Layer 9 of a small transformer language model trained on English Wikipedia (16 layers, counted from 0, width 128).
A neuron's activation on a vector x is SiLU(gate . x) times (in . x), where the dot is the dot product.
The model reads these tokens: "on" "ly " "in " "par" "ts " "of " "f" "our" " " "st" "at" "es " "of " "n"

The vector x that enters this layer's MLP at each token. A number n stands for (n - 500) times 0.0066.
0 "on": 234,567,683,616,464,204,448,455,666,248,290,875,539,527,539,487,335,455,415,421,284,570,629,570,496,368,541,441,569,504,506,521,517,447,450,374,376,268,442,598,532,697,416,505,480,457,358,357,720,495,487,655,437,185,579,417,466,317,341,466,387,497,407,558,389,593,372,553,602,567,384,525,617,552,444,558,530,293,302,587,721,626,658,456,477,681,574,268,431,680,662,573,565,371,295,135,314,433,512,600,463,513,446,309,340,646,325,541,397,533,569,473,713,409,167,731,466,425,482,594,456,463,369,350,613,480,452,796
1 "ly ": 390,767,606,393,527,413,521,538,333,512,391,715,349,599,520,353,320,622,508,497,346,660,710,400,290,533,528,630,573,546,524,631,410,652,650,426,555,598,338,426,712,417,480,473,514,434,364,541,496,466,564,464,546,306,502,581,386,305,522,549,411,602,459,683,325,543,729,347,495,192,220,382,518,618,293,460,472,427,585,498,540,565,524,552,288,354,414,396,498,574,602,508,388,236,506,404,384,338,533,504,302,712,634,374,398,604,133,395,359,593,444,475,472,516,410,678,895,395,668,577,531,539,552,475,647,360,529,440
2 "in ": 495,612,379,224,395,416,729,494,495,629,448,807,490,415,630,531,471,540,693,621,408,706,606,462,443,441,671,517,356,663,493,498,545,698,662,375,630,542,483,548,879,472,566,503,329,452,475,532,381,294,437,548,623,353,491,457,604,120,641,493,391,500,489,701,292,598,306,435,598,123,403,473,687,541,242,651,456,474,561,431,516,451,561,514,476,391,297,359,495,695,512,704,377,464,563,463,379,328,391,563,385,723,352,407,411,641,335,460,393,636,489,399,655,672,383,591,646,392,566,649,521,568,511,533,678,527,513,447
3 "par": 395,441,784,706,592,641,463,682,653,346,294,667,493,293,572,480,564,517,532,654,667,676,617,750,383,464,625,343,520,685,451,430,494,588,630,521,412,357,346,395,424,534,734,520,501,436,341,462,552,243,682,342,479,256,588,517,556,142,574,451,422,658,274,747,242,751,576,677,528,530,326,659,589,752,490,583,399,237,381,450,453,351,599,515,366,383,446,590,493,507,432,823,344,467,678,538,598,537,647,308,482,578,507,435,507,573,299,640,466,550,382,504,441,499,416,477,526,546,658,510,409,762,421,656,506,667,621,444
4 "ts ": 560,599,548,613,633,448,643,429,526,624,282,457,591,394,819,463,496,553,367,526,339,536,339,571,656,370,339,672,309,429,617,496,580,410,505,533,427,520,589,517,346,447,629,532,356,368,712,587,531,439,481,448,499,273,403,753,411,206,459,651,438,786,463,587,294,593,203,759,368,392,452,521,719,550,523,570,446,421,693,238,680,466,384,622,430,405,598,272,348,530,613,344,427,433,522,711,656,553,665,340,428,921,380,417,662,474,365,405,340,566,454,428,519,669,587,762,642,416,557,658,523,592,325,614,382,643,387,244
5 "of ": 550,565,515,279,242,550,617,605,560,724,462,647,712,473,606,478,587,620,540,587,384,610,573,518,580,334,594,574,280,553,445,541,724,640,634,405,527,488,358,617,737,433,337,530,229,531,469,359,328,297,564,403,673,327,423,450,700,194,640,542,546,476,428,584,395,675,345,535,559,230,479,588,789,544,308,716,402,503,642,419,537,415,331,474,524,491,362,295,519,719,568,815,352,413,554,473,405,407,415,404,492,798,317,482,340,554,369,372,290,671,403,406,710,557,386,445,651,385,392,625,521,597,435,569,636,528,605,646
6 "f": 601,534,478,661,423,550,488,577,470,587,345,558,608,411,819,586,448,361,521,330,521,765,489,496,533,564,329,491,465,693,519,556,622,684,670,595,192,563,380,532,432,388,638,473,173,518,345,422,462,528,405,267,352,315,327,488,550,367,620,325,320,638,560,542,192,374,445,527,458,461,379,488,544,469,451,630,249,425,411,434,566,106,681,481,577,613,312,593,355,496,551,542,251,273,456,446,567,419,566,437,390,522,511,549,458,701,186,553,382,612,626,563,528,485,363,600,651,555,664,525,447,576,499,533,497,367,528,448
7 "our": 449,491,517,487,603,618,386,657,513,716,561,667,425,447,822,459,558,610,444,389,550,613,705,676,678,415,480,540,473,622,697,329,409,637,725,596,546,472,241,586,322,513,453,546,568,502,521,689,506,592,586,419,396,464,394,550,244,370,667,268,304,702,668,534,476,574,258,414,554,707,449,569,614,601,532,416,250,492,445,775,534,420,434,688,514,412,566,403,301,636,412,597,284,392,471,591,492,523,819,540,460,202,353,266,556,693,533,443,323,508,671,396,621,279,339,431,560,541,544,491,440,802,614,668,639,700,406,704
8 " ": 479,625,692,502,543,349,431,583,297,467,570,596,610,422,565,455,456,672,433,659,516,497,580,414,585,342,402,544,379,510,503,548,474,572,614,491,453,571,275,498,459,414,468,624,434,448,586,273,662,493,290,459,523,329,301,664,236,259,533,305,537,574,603,738,205,459,449,516,489,295,362,511,636,555,344,483,579,372,635,533,622,630,477,553,193,357,412,508,523,523,497,650,370,248,502,432,446,396,551,485,410,621,551,395,272,690,258,570,358,552,472,397,502,320,304,684,878,446,528,617,664,492,358,619,418,702,483,257
9 "st": 580,412,603,763,415,457,704,638,388,460,537,493,578,487,479,612,436,432,296,605,437,609,332,681,486,472,663,622,529,748,644,763,342,544,571,475,393,357,342,595,319,340,550,520,309,554,246,432,445,427,455,414,651,371,224,506,475,468,651,352,446,676,422,521,246,363,560,338,383,465,308,615,623,619,498,454,425,543,485,477,567,561,550,415,528,386,325,463,446,498,478,699,364,296,303,392,457,612,505,319,293,649,484,284,374,667,365,496,437,795,408,752,139,494,552,649,666,452,518,456,495,469,422,719,393,403,442,337
10 "at": 277,562,332,765,461,524,536,585,487,634,462,614,561,357,351,664,457,653,521,772,594,590,616,486,631,533,315,563,613,614,732,440,660,612,543,425,408,249,374,398,263,610,554,831,353,438,721,578,580,317,568,666,556,357,556,628,411,595,568,717,545,657,433,375,415,533,642,478,661,419,208,739,523,622,335,320,569,579,274,649,466,400,660,508,547,232,573,217,571,610,526,458,461,353,395,749,672,484,459,589,571,641,302,258,306,574,397,527,615,510,583,701,478,543,711,697,294,526,583,381,414,488,538,525,651,524,570,656
11 "es ": 585,621,567,527,422,442,563,365,976,505,241,568,514,461,681,476,444,692,318,650,397,544,448,607,641,533,530,555,499,576,669,549,549,444,592,566,597,507,510,515,424,586,569,657,444,321,549,493,515,621,555,561,676,243,376,856,386,349,532,709,444,718,368,435,244,414,610,626,564,372,442,598,644,560,584,407,284,511,677,276,649,631,546,765,301,431,459,414,532,456,644,386,556,352,353,748,571,332,714,306,331,726,508,326,548,439,293,549,451,573,536,548,516,436,327,645,743,239,537,715,468,477,371,565,466,580,460,365
12 "of ": 559,544,546,171,261,427,657,607,578,657,497,612,590,519,665,397,496,678,475,640,495,629,580,486,558,407,565,569,302,630,557,548,728,686,647,385,522,414,317,600,790,363,344,535,239,491,538,353,328,366,432,419,636,426,458,461,601,235,746,682,489,513,360,603,390,650,372,541,538,305,506,504,709,613,309,614,472,523,617,343,519,462,421,597,462,479,401,370,539,716,567,688,394,440,522,451,422,345,454,428,522,784,410,436,378,573,240,365,355,702,378,398,718,550,313,427,704,341,332,621,448,614,345,572,639,532,664,617
13 "n": 427,605,696,672,543,527,475,789,299,451,311,773,362,343,814,469,499,246,334,538,629,621,666,585,580,553,623,586,560,746,560,545,502,772,619,506,294,436,304,311,570,254,530,340,278,370,444,533,483,457,393,362,466,463,367,579,600,648,644,306,504,763,566,569,348,584,572,635,430,442,444,582,571,605,468,562,423,414,333,234,581,410,501,622,409,513,400,603,471,514,629,598,279,425,484,186,244,346,623,375,479,596,395,458,198,596,154,475,559,658,294,537,459,511,405,473,603,534,569,573,475,471,636,499,474,407,390,504

Each question shows the input weights of one neuron of the MLP. A number n stands for (n - 500) times 0.00079.

n171 gate: 468,685,244,568,500,445,500,464,443,225,551,638,493,500,511,413,622,549,507,544,551,598,333,545,421,288,704,659,518,507,632,708,496,548,442,323,510,580,554,439,493,560,281,545,504,643,589,589,386,620,460,539,354,610,564,444,587,518,586,329,543,354,518,526,856,552,311,553,445,600,500,612,504,486,496,434,500,489,596,426,691,514,342,533,703,511,475,249,368,527,521,659,552,433,536,583,274,521,323,336,820,471,482,465,460,615,292,699,612,437,350,500,402,732,361,500,621,745,315,296,347,610,457,454,398,459,641,560
n171 in: 626,443,613,468,602,376,737,374,541,272,660,493,275,422,503,328,654,559,503,483,470,422,545,354,439,510,778,493,529,547,658,326,393,577,396,465,578,421,596,435,403,386,600,488,611,583,407,379,612,581,569,645,421,428,541,614,669,478,455,402,423,426,500,411,600,330,337,424,529,388,506,600,541,306,601,432,535,430,404,576,430,519,448,539,617,497,541,639,446,676,586,544,530,594,510,667,445,554,382,309,455,603,468,349,500,472,553,624,767,636,454,497,608,599,506,613,602,444,392,279,551,484,280,506,379,464,705,550
On which token does it fire most? 6 "f"

n144 gate: 663,528,519,457,496,624,272,572,450,602,471,591,616,620,609,525,489,465,467,448,474,482,357,348,590,298,599,384,496,528,339,550,363,552,507,521,395,669,242,547,385,447,421,708,556,550,618,322,672,293,621,611,317,654,334,641,460,407,439,555,550,364,511,541,532,452,395,404,613,453,468,608,649,598,402,510,765,675,443,539,351,342,579,623,547,489,362,474,536,455,303,518,669,564,356,611,378,307,450,266,578,381,540,654,583,539,389,247,567,611,559,238,493,679,690,511,644,493,255,496,315,390,372,667,485,327,337,444
n144 in: 679,555,442,465,507,592,482,447,352,551,507,440,544,652,754,388,493,446,607,536,436,426,600,450,413,633,574,489,534,639,582,622,490,358,550,448,395,703,521,598,422,583,588,554,514,632,500,483,344,500,450,371,475,350,576,558,802,351,427,429,300,615,468,798,577,547,662,393,354,260,753,592,503,496,326,409,407,511,334,421,716,367,427,468,341,507,476,561,493,540,458,527,314,704,493,514,570,371,576,503,493,574,423,711,595,463,554,334,435,208,639,321,504,566,670,430,360,464,424,603,265,376,327,279,525,357,599,456
On which three tokens does it fire most, strongest first? 5 "of ", 12 "of ", 0 "on"

n126 gate: 347,466,479,434,479,504,639,424,272,310,566,298,554,517,371,680,490,483,458,362,578,660,226,536,383,638,504,577,575,647,609,503,426,486,573,510,751,528,528,382,477,660,320,490,591,404,634,551,291,423,363,307,739,299,395,714,507,442,455,545,362,617,552,599,486,668,584,616,675,565,544,544,544,438,335,527,439,686,586,592,565,365,317,570,577,407,554,500,517,394,558,537,342,536,445,776,624,510,660,483,685,490,555,513,580,399,443,575,567,464,556,496,570,380,503,445,489,768,462,771,367,428,572,486,591,599,396,658
n126 in: 393,364,542,579,367,590,400,593,517,577,597,413,350,729,566,521,490,796,472,605,440,583,752,411,602,435,493,400,463,620,395,490,523,386,802,618,480,849,503,538,570,476,686,351,678,565,640,537,548,483,584,490,727,293,348,527,669,463,442,295,455,490,597,355,524,624,448,625,430,524,429,420,622,469,540,450,513,486,439,564,406,420,545,624,524,457,463,620,674,513,439,571,328,457,507,569,521,493,544,314,469,524,545,594,476,627,645,558,567,362,490,518,535,401,500,338,417,433,666,591,558,188,401,683,556,785,331,507
On which token does it fire most? 7 "our"

n152 gate: 433,578,549,357,553,532,497,583,466,714,644,580,451,446,500,490,371,531,594,506,358,506,616,609,576,519,622,542,472,469,400,440,469,457,394,447,598,513,595,446,565,344,582,564,587,342,406,528,598,417,529,472,555,435,354,687,503,462,683,484,709,531,407,666,414,539,439,475,429,450,630,672,503,665,611,353,571,670,651,656,419,549,576,599,695,799,395,471,472,439,484,671,701,563,699,680,573,276,441,399,519,633,522,608,561,448,575,600,478,454,555,321,327,443,572,675,620,613,597,345,625,400,569,444,538,568,663,549
n152 in: 510,264,417,270,616,418,454,380,354,516,516,389,571,500,487,445,332,375,510,566,368,425,474,463,471,451,320,595,583,506,619,487,494,520,533,586,440,477,339,334,450,487,526,597,510,349,583,327,574,526,744,526,760,470,634,468,533,452,442,676,435,336,432,410,636,343,523,459,530,561,405,293,612,678,598,565,643,460,420,414,592,677,642,474,425,336,528,99,625,432,648,633,648,510,452,539,545,404,494,644,417,487,542,525,572,528,617,452,538,653,530,487,457,558,497,380,241,454,557,595,545,599,516,564,621,483,376,358
On which token does it fire most, and how strongly? 6 "f", at about 0.49

n92 gate: 585,662,480,569,584,527,573,704,671,407,596,490,606,619,612,490,565,513,426,329,443,642,584,544,647,605,586,454,655,589,637,533,631,582,599,519,541,407,682,668,427,429,438,377,590,497,682,481,311,404,540,585,653,550,545,661,424,627,608,672,408,529,437,557,359,571,427,426,427,546,667,557,529,441,583,655,378,574,630,619,516,621,330,398,305,565,567,426,532,428,536,291,845,613,382,408,484,500,458,640,503,487,693,423,480,446,378,484,481,662,553,403,520,647,536,575,565,624,665,628,584,413,419,526,553,832,533,468
n92 in: 343,471,648,529,584,332,638,487,635,337,586,625,592,513,365,549,393,522,507,577,394,746,293,528,455,536,272,497,535,617,610,614,545,507,322,458,408,520,487,552,459,651,693,453,561,445,610,558,432,585,467,500,646,553,574,532,316,626,263,688,454,471,556,634,464,429,437,461,530,435,589,399,326,683,503,795,264,456,471,497,455,513,409,556,503,459,551,500,406,406,461,417,660,490,425,679,585,539,571,446,222,533,709,376,566,510,534,636,405,319,560,520,536,685,390,523,551,593,555,609,535,484,458,587,573,279,480,341
On which token does it fire most? 11 "es "

n104 gate: 402,687,524,351,443,503,534,486,493,586,394,422,419,421,589,643,342,349,652,313,476,353,467,640,396,568,565,490,643,683,486,507,391,412,695,453,621,507,507,466,480,413,392,386,324,513,534,537,705,613,528,719,534,635,340,410,595,527,598,582,530,322,568,542,778,668,445,533,328,860,378,595,530,300,583,467,394,298,440,490,530,533,392,548,347,644,520,566,631,500,463,540,606,465,642,514,588,312,340,605,610,530,649,543,463,576,409,631,408,441,297,448,562,433,403,459,429,510,520,629,453,540,748,634,394,614,684,503
n104 in: 514,465,409,412,528,561,493,616,438,800,628,284,405,390,436,532,584,640,586,669,575,652,486,473,311,581,347,433,438,687,446,465,356,580,432,698,405,636,476,624,555,542,313,419,417,378,643,521,570,383,529,451,690,557,580,531,366,308,402,486,190,441,461,337,493,634,454,483,414,507,555,381,576,468,452,507,503,522,608,407,579,527,598,829,688,591,545,680,374,352,462,493,379,357,496,539,500,493,365,650,643,613,549,572,447,479,384,500,596,478,379,276,717,580,559,708,389,453,608,434,510,709,416,552,518,241,794,394
On which two tokens does it fire most, strongest first? 9 "st", 11 "es "

n131 gate: 623,372,353,600,375,598,574,300,516,363,480,312,510,356,664,410,364,448,476,497,439,380,539,478,483,733,742,503,582,616,344,510,620,338,604,356,558,280,404,337,297,634,430,686,555,609,441,352,582,400,361,430,581,639,520,409,527,629,589,396,463,533,443,350,483,490,641,310,463,701,523,445,526,503,620,375,396,617,609,477,546,442,530,500,697,617,497,425,642,595,464,503,476,566,454,374,556,187,562,442,487,500,470,406,674,481,558,444,484,562,480,442,439,302,454,593,406,571,392,542,389,559,401,536,742,595,533,267
n131 in: 584,462,487,600,459,393,629,642,440,424,520,370,483,594,597,639,615,650,401,566,362,361,462,528,490,410,432,510,633,460,585,657,422,603,698,506,329,533,420,542,344,434,465,345,446,567,631,455,554,617,601,378,333,477,329,459,645,599,420,289,362,644,506,725,574,523,442,392,725,561,544,547,386,310,494,519,572,420,602,351,532,556,487,474,416,440,478,507,344,546,392,547,513,467,336,487,471,423,465,441,621,426,474,494,445,556,623,366,622,626,516,507,210,612,577,593,344,382,656,270,589,529,459,287,214,467,584,550
On which token does it fire most? 9 "st"

n26 gate: 642,439,725,420,619,541,460,482,754,593,459,698,523,437,474,676,453,373,507,433,637,463,579,633,764,584,773,463,475,246,404,547,617,496,426,500,468,470,511,405,472,586,314,433,443,591,601,457,475,375,556,427,804,649,686,364,533,265,420,346,533,486,548,313,591,459,463,565,722,605,333,638,504,434,344,440,504,489,482,493,611,560,431,672,456,542,197,459,381,375,348,457,838,348,602,605,427,703,579,472,446,577,384,457,471,305,519,428,678,519,641,436,607,359,659,653,580,563,691,568,500,597,363,565,680,448,614,401
n26 in: 594,675,380,446,647,372,712,595,550,386,262,566,477,478,288,638,381,472,385,693,526,409,683,507,705,413,430,522,539,542,659,796,345,523,643,461,591,618,453,344,338,768,464,507,440,507,410,665,532,405,411,475,640,459,564,457,231,345,460,368,522,522,445,593,649,470,434,693,342,233,713,665,297,653,489,290,390,556,313,589,518,652,514,420,635,771,514,619,730,476,669,567,572,542,482,500,424,493,464,293,478,373,442,493,453,437,582,597,394,590,581,619,662,468,493,485,622,400,593,376,557,529,443,507,353,526,642,486
On which token does it fire most, and how strongly? 11 "es ", at about 0.97

n123 gate: 368,483,593,438,37,321,570,691,558,276,503,577,442,559,420,451,486,577,472,645,468,437,370,241,558,431,507,409,592,480,384,538,493,439,486,633,513,574,569,719,517,680,597,457,656,376,603,394,589,608,673,638,525,585,558,537,486,500,731,612,580,246,413,475,514,661,357,810,391,534,490,530,422,535,355,560,439,482,558,480,452,379,424,521,476,586,547,333,507,414,373,480,349,331,497,707,428,565,422,534,459,677,569,389,587,544,418,582,544,315,528,578,423,476,517,628,329,486,353,697,548,521,616,695,500,319,503,331
n123 in: 434,307,611,479,497,560,402,605,414,702,571,293,319,201,496,692,347,561,614,525,482,377,514,480,524,444,638,479,476,672,365,618,357,428,518,497,659,507,542,364,453,452,434,554,602,531,548,666,396,345,472,472,305,571,664,315,461,424,392,602,472,337,475,468,521,356,532,452,426,483,517,625,349,524,490,584,381,604,155,342,630,626,469,468,640,377,568,504,573,483,490,585,623,231,350,590,361,774,394,392,666,402,409,466,619,605,583,628,677,730,302,625,521,417,355,479,650,504,589,503,510,621,376,462,518,418,661,514
On which token does it fire most, and how strongly? 6 "f", at about 0.21

n196 gate: 517,407,615,521,528,366,535,542,500,636,352,454,381,581,514,552,379,443,336,560,496,776,342,587,441,410,496,465,671,527,546,576,578,359,479,613,375,677,369,615,557,715,458,507,548,424,562,483,107,770,447,410,560,528,561,561,434,610,389,300,465,207,189,628,570,597,384,500,602,610,531,352,657,573,432,477,469,579,459,538,630,408,420,371,531,453,473,635,435,510,328,612,536,547,431,441,562,500,671,443,418,486,559,524,413,517,693,658,439,450,331,639,493,538,680,375,456,401,356,299,534,242,311,442,641,614,591,415
n196 in: 375,514,155,389,306,468,360,500,360,559,439,385,541,389,572,329,358,507,638,657,554,443,423,432,528,496,705,536,514,276,366,727,451,714,421,479,607,500,397,379,628,451,514,264,524,479,461,437,574,342,601,206,536,471,531,580,546,549,596,547,578,588,611,632,482,559,432,759,583,673,420,352,493,650,444,531,420,383,475,640,563,413,500,350,332,312,625,467,391,517,493,573,711,548,418,383,440,610,391,290,430,600,582,313,725,462,324,444,611,485,518,624,594,355,610,696,391,652,468,594,317,549,683,546,504,434,389,334
On which three tokens does it fire most, strongest first? 9 "st", 11 "es ", 7 "our"

n73 gate: 553,528,315,578,510,571,656,401,569,366,536,518,313,489,369,444,602,524,414,669,651,468,340,453,451,352,439,631,690,412,557,440,503,467,617,538,602,747,224,578,476,458,496,558,469,315,361,448,423,262,421,500,407,385,562,638,316,458,598,532,630,371,500,500,672,525,546,486,475,556,479,510,746,310,610,381,655,485,535,552,258,682,265,263,305,515,414,460,640,409,374,476,496,390,258,356,479,528,476,333,545,500,447,473,564,633,717,803,407,594,625,482,400,420,566,433,422,658,566,593,316,524,448,472,383,651,507,353
n73 in: 569,370,671,420,459,307,476,389,684,714,360,472,529,552,573,628,503,366,581,422,334,524,719,427,459,497,815,430,643,510,465,517,540,389,301,500,534,525,545,615,396,333,351,527,530,472,387,517,507,528,204,534,430,500,622,514,399,531,703,521,389,572,618,393,535,382,416,561,468,349,517,480,534,445,402,390,595,468,695,456,300,254,396,583,270,687,524,645,493,388,500,608,273,777,510,390,528,459,418,493,589,580,441,348,444,604,379,486,227,550,461,376,433,517,662,666,351,468,493,361,558,589,521,637,399,713,462,422
On which two tokens does it fire most, strongest first? 8 " ", 9 "st"

n21 gate: 382,425,625,680,473,507,284,521,653,564,500,521,414,552,538,646,538,487,535,603,560,643,233,653,486,497,658,437,565,537,468,610,453,722,493,493,416,451,593,271,409,524,548,407,371,528,435,353,517,444,433,490,433,433,602,619,427,651,548,378,704,438,371,322,621,561,441,729,468,424,365,560,405,736,470,650,652,736,654,411,259,719,455,629,524,557,751,493,497,404,294,541,457,377,455,535,300,541,377,413,500,569,545,588,563,524,575,291,392,632,314,358,602,369,414,507,515,821,397,588,445,586,558,514,430,635,531,500
n21 in: 351,414,586,631,457,687,405,584,564,600,526,430,689,555,482,664,504,577,563,630,600,474,532,521,522,395,460,591,450,658,433,619,433,383,478,493,271,614,691,540,454,493,108,395,738,561,684,550,522,398,426,511,674,415,650,710,336,597,565,595,645,500,390,795,482,309,548,618,467,468,493,465,339,478,592,241,447,451,450,450,504,312,685,332,471,477,457,426,590,493,648,756,326,398,232,652,449,507,761,588,471,576,409,606,672,616,552,583,596,470,408,638,574,496,276,700,511,422,504,514,554,360,511,640,511,351,643,482
On which three tokens does it fire most, strongest first? 3 "par", 9 "st", 2 "in "

n174 gate: 709,442,526,485,823,489,614,306,410,199,474,566,264,467,563,463,773,528,586,668,355,474,467,388,485,354,507,611,550,468,377,598,489,527,511,414,691,474,529,625,454,277,343,609,436,449,453,514,616,581,541,431,675,548,414,281,687,340,467,530,291,718,522,616,573,576,541,633,711,554,632,436,410,566,454,514,632,278,540,601,414,425,427,257,390,462,318,478,634,297,591,425,766,443,427,303,387,442,633,539,706,372,449,464,607,464,425,496,443,587,515,444,581,493,409,518,385,470,688,410,655,215,482,659,467,541,345,425
n174 in: 365,384,305,372,654,633,604,465,493,358,448,497,482,604,618,649,734,547,736,391,321,497,575,526,545,317,542,569,527,373,654,637,597,439,416,368,644,458,390,535,644,408,407,470,405,510,476,254,486,615,753,555,251,500,480,358,562,360,455,608,600,510,396,450,621,550,493,313,315,332,355,550,442,417,328,806,574,432,503,707,571,503,424,642,635,525,406,419,527,421,462,419,529,306,404,414,555,524,663,473,459,662,490,429,566,413,294,507,456,397,311,532,490,394,394,452,319,433,531,486,575,674,623,418,357,539,698,490
On which three tokens does it fire most, strongest first? 0 "on", 2 "in ", 1 "ly "

n130 gate: 632,380,587,378,517,589,626,446,556,391,397,507,514,650,538,490,500,526,645,503,376,480,420,529,487,426,452,520,337,516,541,625,540,433,476,400,562,638,403,391,490,553,368,728,606,604,570,587,587,330,748,544,541,583,457,527,385,480,534,326,591,574,446,535,730,521,677,663,661,335,702,497,477,666,516,373,573,542,610,490,676,516,740,500,551,374,642,621,490,623,312,596,377,387,497,473,604,440,467,602,647,859,267,563,524,395,685,453,573,535,658,396,719,591,339,456,244,559,457,493,467,640,664,483,650,500,534,388
n130 in: 552,487,497,366,397,543,454,493,420,414,592,648,764,625,664,467,597,216,647,570,420,523,329,294,432,539,510,569,458,541,593,571,601,476,339,282,696,523,671,493,352,394,471,525,557,487,439,320,619,546,377,325,589,500,484,714,529,597,471,326,513,597,467,523,445,587,477,708,460,345,541,364,449,686,398,447,691,624,552,490,468,402,393,464,330,490,392,593,552,500,455,532,493,419,584,445,610,519,529,383,471,389,419,716,451,772,409,474,437,366,401,397,526,713,561,601,551,530,442,602,596,648,461,654,592,580,562,548
On which token does it fire most? 5 "of "

n68 gate: 385,359,349,626,375,504,662,560,490,551,504,292,620,722,553,353,524,463,368,639,560,475,379,614,694,486,655,613,720,497,408,305,395,370,634,414,500,308,483,171,595,459,566,403,582,490,410,500,424,504,692,451,564,347,534,733,486,535,472,518,353,476,514,522,510,287,528,538,390,483,384,639,404,241,296,399,343,511,427,500,534,548,371,444,525,558,565,557,427,583,538,486,529,576,618,615,549,393,552,185,531,594,605,646,556,544,604,597,507,644,571,554,638,455,458,490,551,393,431,572,379,369,635,338,821,539,577,248
n68 in: 437,556,281,490,530,547,453,277,751,324,527,480,562,721,621,750,440,329,602,561,490,293,484,535,602,653,483,483,347,584,334,500,409,438,524,372,558,409,497,483,610,242,586,535,376,460,408,576,642,467,642,632,578,659,458,438,543,553,348,607,593,460,256,575,477,658,460,654,365,599,377,642,490,437,364,522,568,685,286,598,627,409,497,480,594,541,568,510,493,643,444,513,548,545,189,536,579,487,546,706,549,507,480,358,503,423,459,510,426,551,422,374,493,490,754,557,409,622,438,428,497,438,326,526,409,578,463,597
On which token does it fire most? 8 " "

n42 gate: 615,413,500,527,199,452,676,500,473,553,377,252,626,548,483,679,665,569,279,541,390,660,577,283,339,517,534,405,530,356,191,544,382,416,541,530,487,383,497,618,464,447,692,539,503,426,406,413,711,446,479,584,589,538,381,397,551,644,624,537,541,376,429,652,554,395,520,317,500,473,635,539,527,524,628,318,576,483,343,483,351,589,281,609,391,521,434,338,594,539,493,507,581,419,500,638,419,503,576,608,450,672,692,549,375,451,583,417,513,549,596,493,630,537,641,571,684,490,363,705,603,487,637,647,445,355,704,487
n42 in: 412,530,431,584,400,364,368,811,348,411,486,527,511,463,541,463,755,702,500,552,462,636,287,497,246,402,445,419,454,699,596,490,493,535,684,454,467,654,544,642,435,401,483,516,447,420,550,443,353,435,349,725,418,503,464,450,537,473,517,490,369,396,663,483,429,573,473,527,592,560,180,431,546,655,539,581,523,503,540,483,510,451,564,713,646,486,655,427,400,642,497,467,563,696,611,339,309,390,517,670,417,341,544,484,788,372,344,253,431,483,473,383,387,520,567,426,493,397,603,480,573,553,307,490,534,631,469,543
On which two tokens does it fire most, strongest first? 12 "of ", 5 "of "

n173 gate: 656,650,750,365,370,549,493,302,507,612,616,381,471,413,444,451,465,638,691,670,507,441,510,560,528,358,570,360,497,617,680,572,264,367,591,456,624,444,638,510,352,377,400,734,429,672,359,627,713,573,606,500,408,373,527,473,503,514,507,399,358,497,371,411,445,707,517,558,465,603,466,426,510,753,571,710,503,436,469,326,442,345,628,458,490,504,646,347,435,381,534,537,388,266,452,645,583,631,459,523,431,486,611,422,744,207,575,500,416,568,412,500,612,710,583,587,635,578,637,537,565,449,630,274,504,486,469,507
n173 in: 694,597,657,442,675,551,490,181,477,563,541,432,585,397,483,585,601,480,386,462,866,490,426,663,668,503,497,497,400,457,541,574,530,774,641,633,392,583,668,473,516,430,653,461,477,389,470,567,601,476,293,443,331,476,680,583,439,507,476,469,636,631,674,256,324,395,380,490,596,429,573,470,403,439,530,673,682,479,500,457,387,626,537,629,527,500,440,483,460,536,557,786,486,468,595,372,419,473,513,431,487,402,415,414,456,579,556,590,242,312,486,503,593,625,419,463,372,403,654,447,480,607,453,577,760,642,558,401
On which three tokens does it fire most, strongest first? 4 "ts ", 3 "par", 7 "our"

n238 gate: 268,500,587,625,234,541,444,589,692,377,366,504,370,645,325,699,518,536,523,278,380,493,464,458,441,430,343,663,695,518,384,397,224,355,377,544,664,519,474,633,582,399,467,411,507,522,642,362,584,485,257,566,448,459,467,435,422,478,562,422,441,306,381,576,765,451,455,340,298,460,590,682,471,319,525,539,540,549,595,496,684,522,338,300,418,534,504,364,445,588,467,662,538,435,742,342,276,460,518,471,493,644,460,489,367,529,807,551,489,583,257,481,522,438,665,555,701,751,376,587,380,427,602,584,612,639,504,285
n238 in: 425,475,559,386,451,291,593,685,797,528,407,486,677,457,407,628,539,452,682,478,442,446,542,742,567,568,432,364,654,421,428,539,424,563,593,430,448,475,327,671,541,682,599,616,437,609,620,778,715,575,511,422,569,634,587,625,493,475,528,421,514,507,543,358,514,691,564,479,475,405,636,569,339,468,462,517,632,775,584,503,748,656,496,654,507,725,587,489,578,490,468,597,611,419,698,394,560,433,360,479,739,383,557,465,432,362,529,598,573,445,410,569,356,609,539,454,534,536,181,406,328,588,528,444,295,529,833,531
On which two tokens does it fire most, strongest first? 6 "f", 4 "ts "

n20 gate: 446,655,390,500,477,595,544,601,635,536,629,419,399,534,557,399,573,503,497,284,623,281,447,548,696,356,514,655,592,455,609,437,379,420,354,503,296,425,593,500,620,352,647,461,225,304,609,533,566,385,592,293,520,743,470,336,416,407,457,642,403,437,325,517,637,559,490,375,531,357,700,497,536,564,595,465,536,559,507,510,464,409,664,513,409,201,507,431,636,359,470,661,469,427,390,540,650,390,365,633,573,450,346,549,557,490,669,338,490,497,493,466,598,530,700,708,401,681,464,493,404,490,473,421,656,394,446,611
n20 in: 582,568,595,704,500,570,629,447,403,452,603,642,452,414,331,681,389,277,735,305,597,609,474,538,719,457,570,543,471,443,497,307,494,289,490,526,522,316,451,549,529,671,470,399,590,314,461,529,464,503,664,677,513,460,339,590,474,591,500,739,543,657,460,567,602,548,308,445,430,546,323,487,545,652,388,500,558,351,637,358,626,519,552,480,348,418,420,614,445,613,409,352,490,490,389,405,434,418,665,503,513,352,372,516,629,593,713,494,452,453,393,318,510,320,644,484,590,697,506,655,477,584,614,393,424,497,467,593
On which token does it fire most, and how strongly? 6 "f", at about 0.17

n124 gate: 487,251,527,612,646,463,355,539,564,796,420,457,592,364,371,589,693,430,675,423,507,804,529,550,744,424,543,569,564,529,593,605,551,398,397,361,471,473,448,576,513,413,444,465,513,467,490,539,353,464,810,477,393,507,358,648,671,458,474,705,618,621,394,520,533,500,523,329,550,774,535,599,439,385,468,664,471,581,594,519,500,478,248,582,523,449,625,507,539,550,480,529,476,425,461,520,749,559,381,497,636,287,526,625,556,592,557,575,343,453,487,584,523,614,396,503,534,650,484,664,545,438,555,413,606,503,606,420
n124 in: 555,547,535,555,592,628,428,531,561,275,455,445,382,548,638,287,374,374,535,398,462,521,453,500,524,606,497,490,598,483,357,309,654,361,566,392,669,612,391,442,350,601,503,490,262,626,537,500,374,390,462,500,577,636,507,463,438,503,592,559,473,575,466,532,541,479,476,517,434,429,644,576,473,665,393,421,470,546,588,460,228,584,521,507,393,369,413,472,347,320,582,544,325,471,329,582,524,439,682,457,503,346,432,427,596,833,712,730,567,613,503,282,458,585,476,507,637,273,632,463,98,405,588,514,528,718,569,603
On which token does it fire most? 7 "our"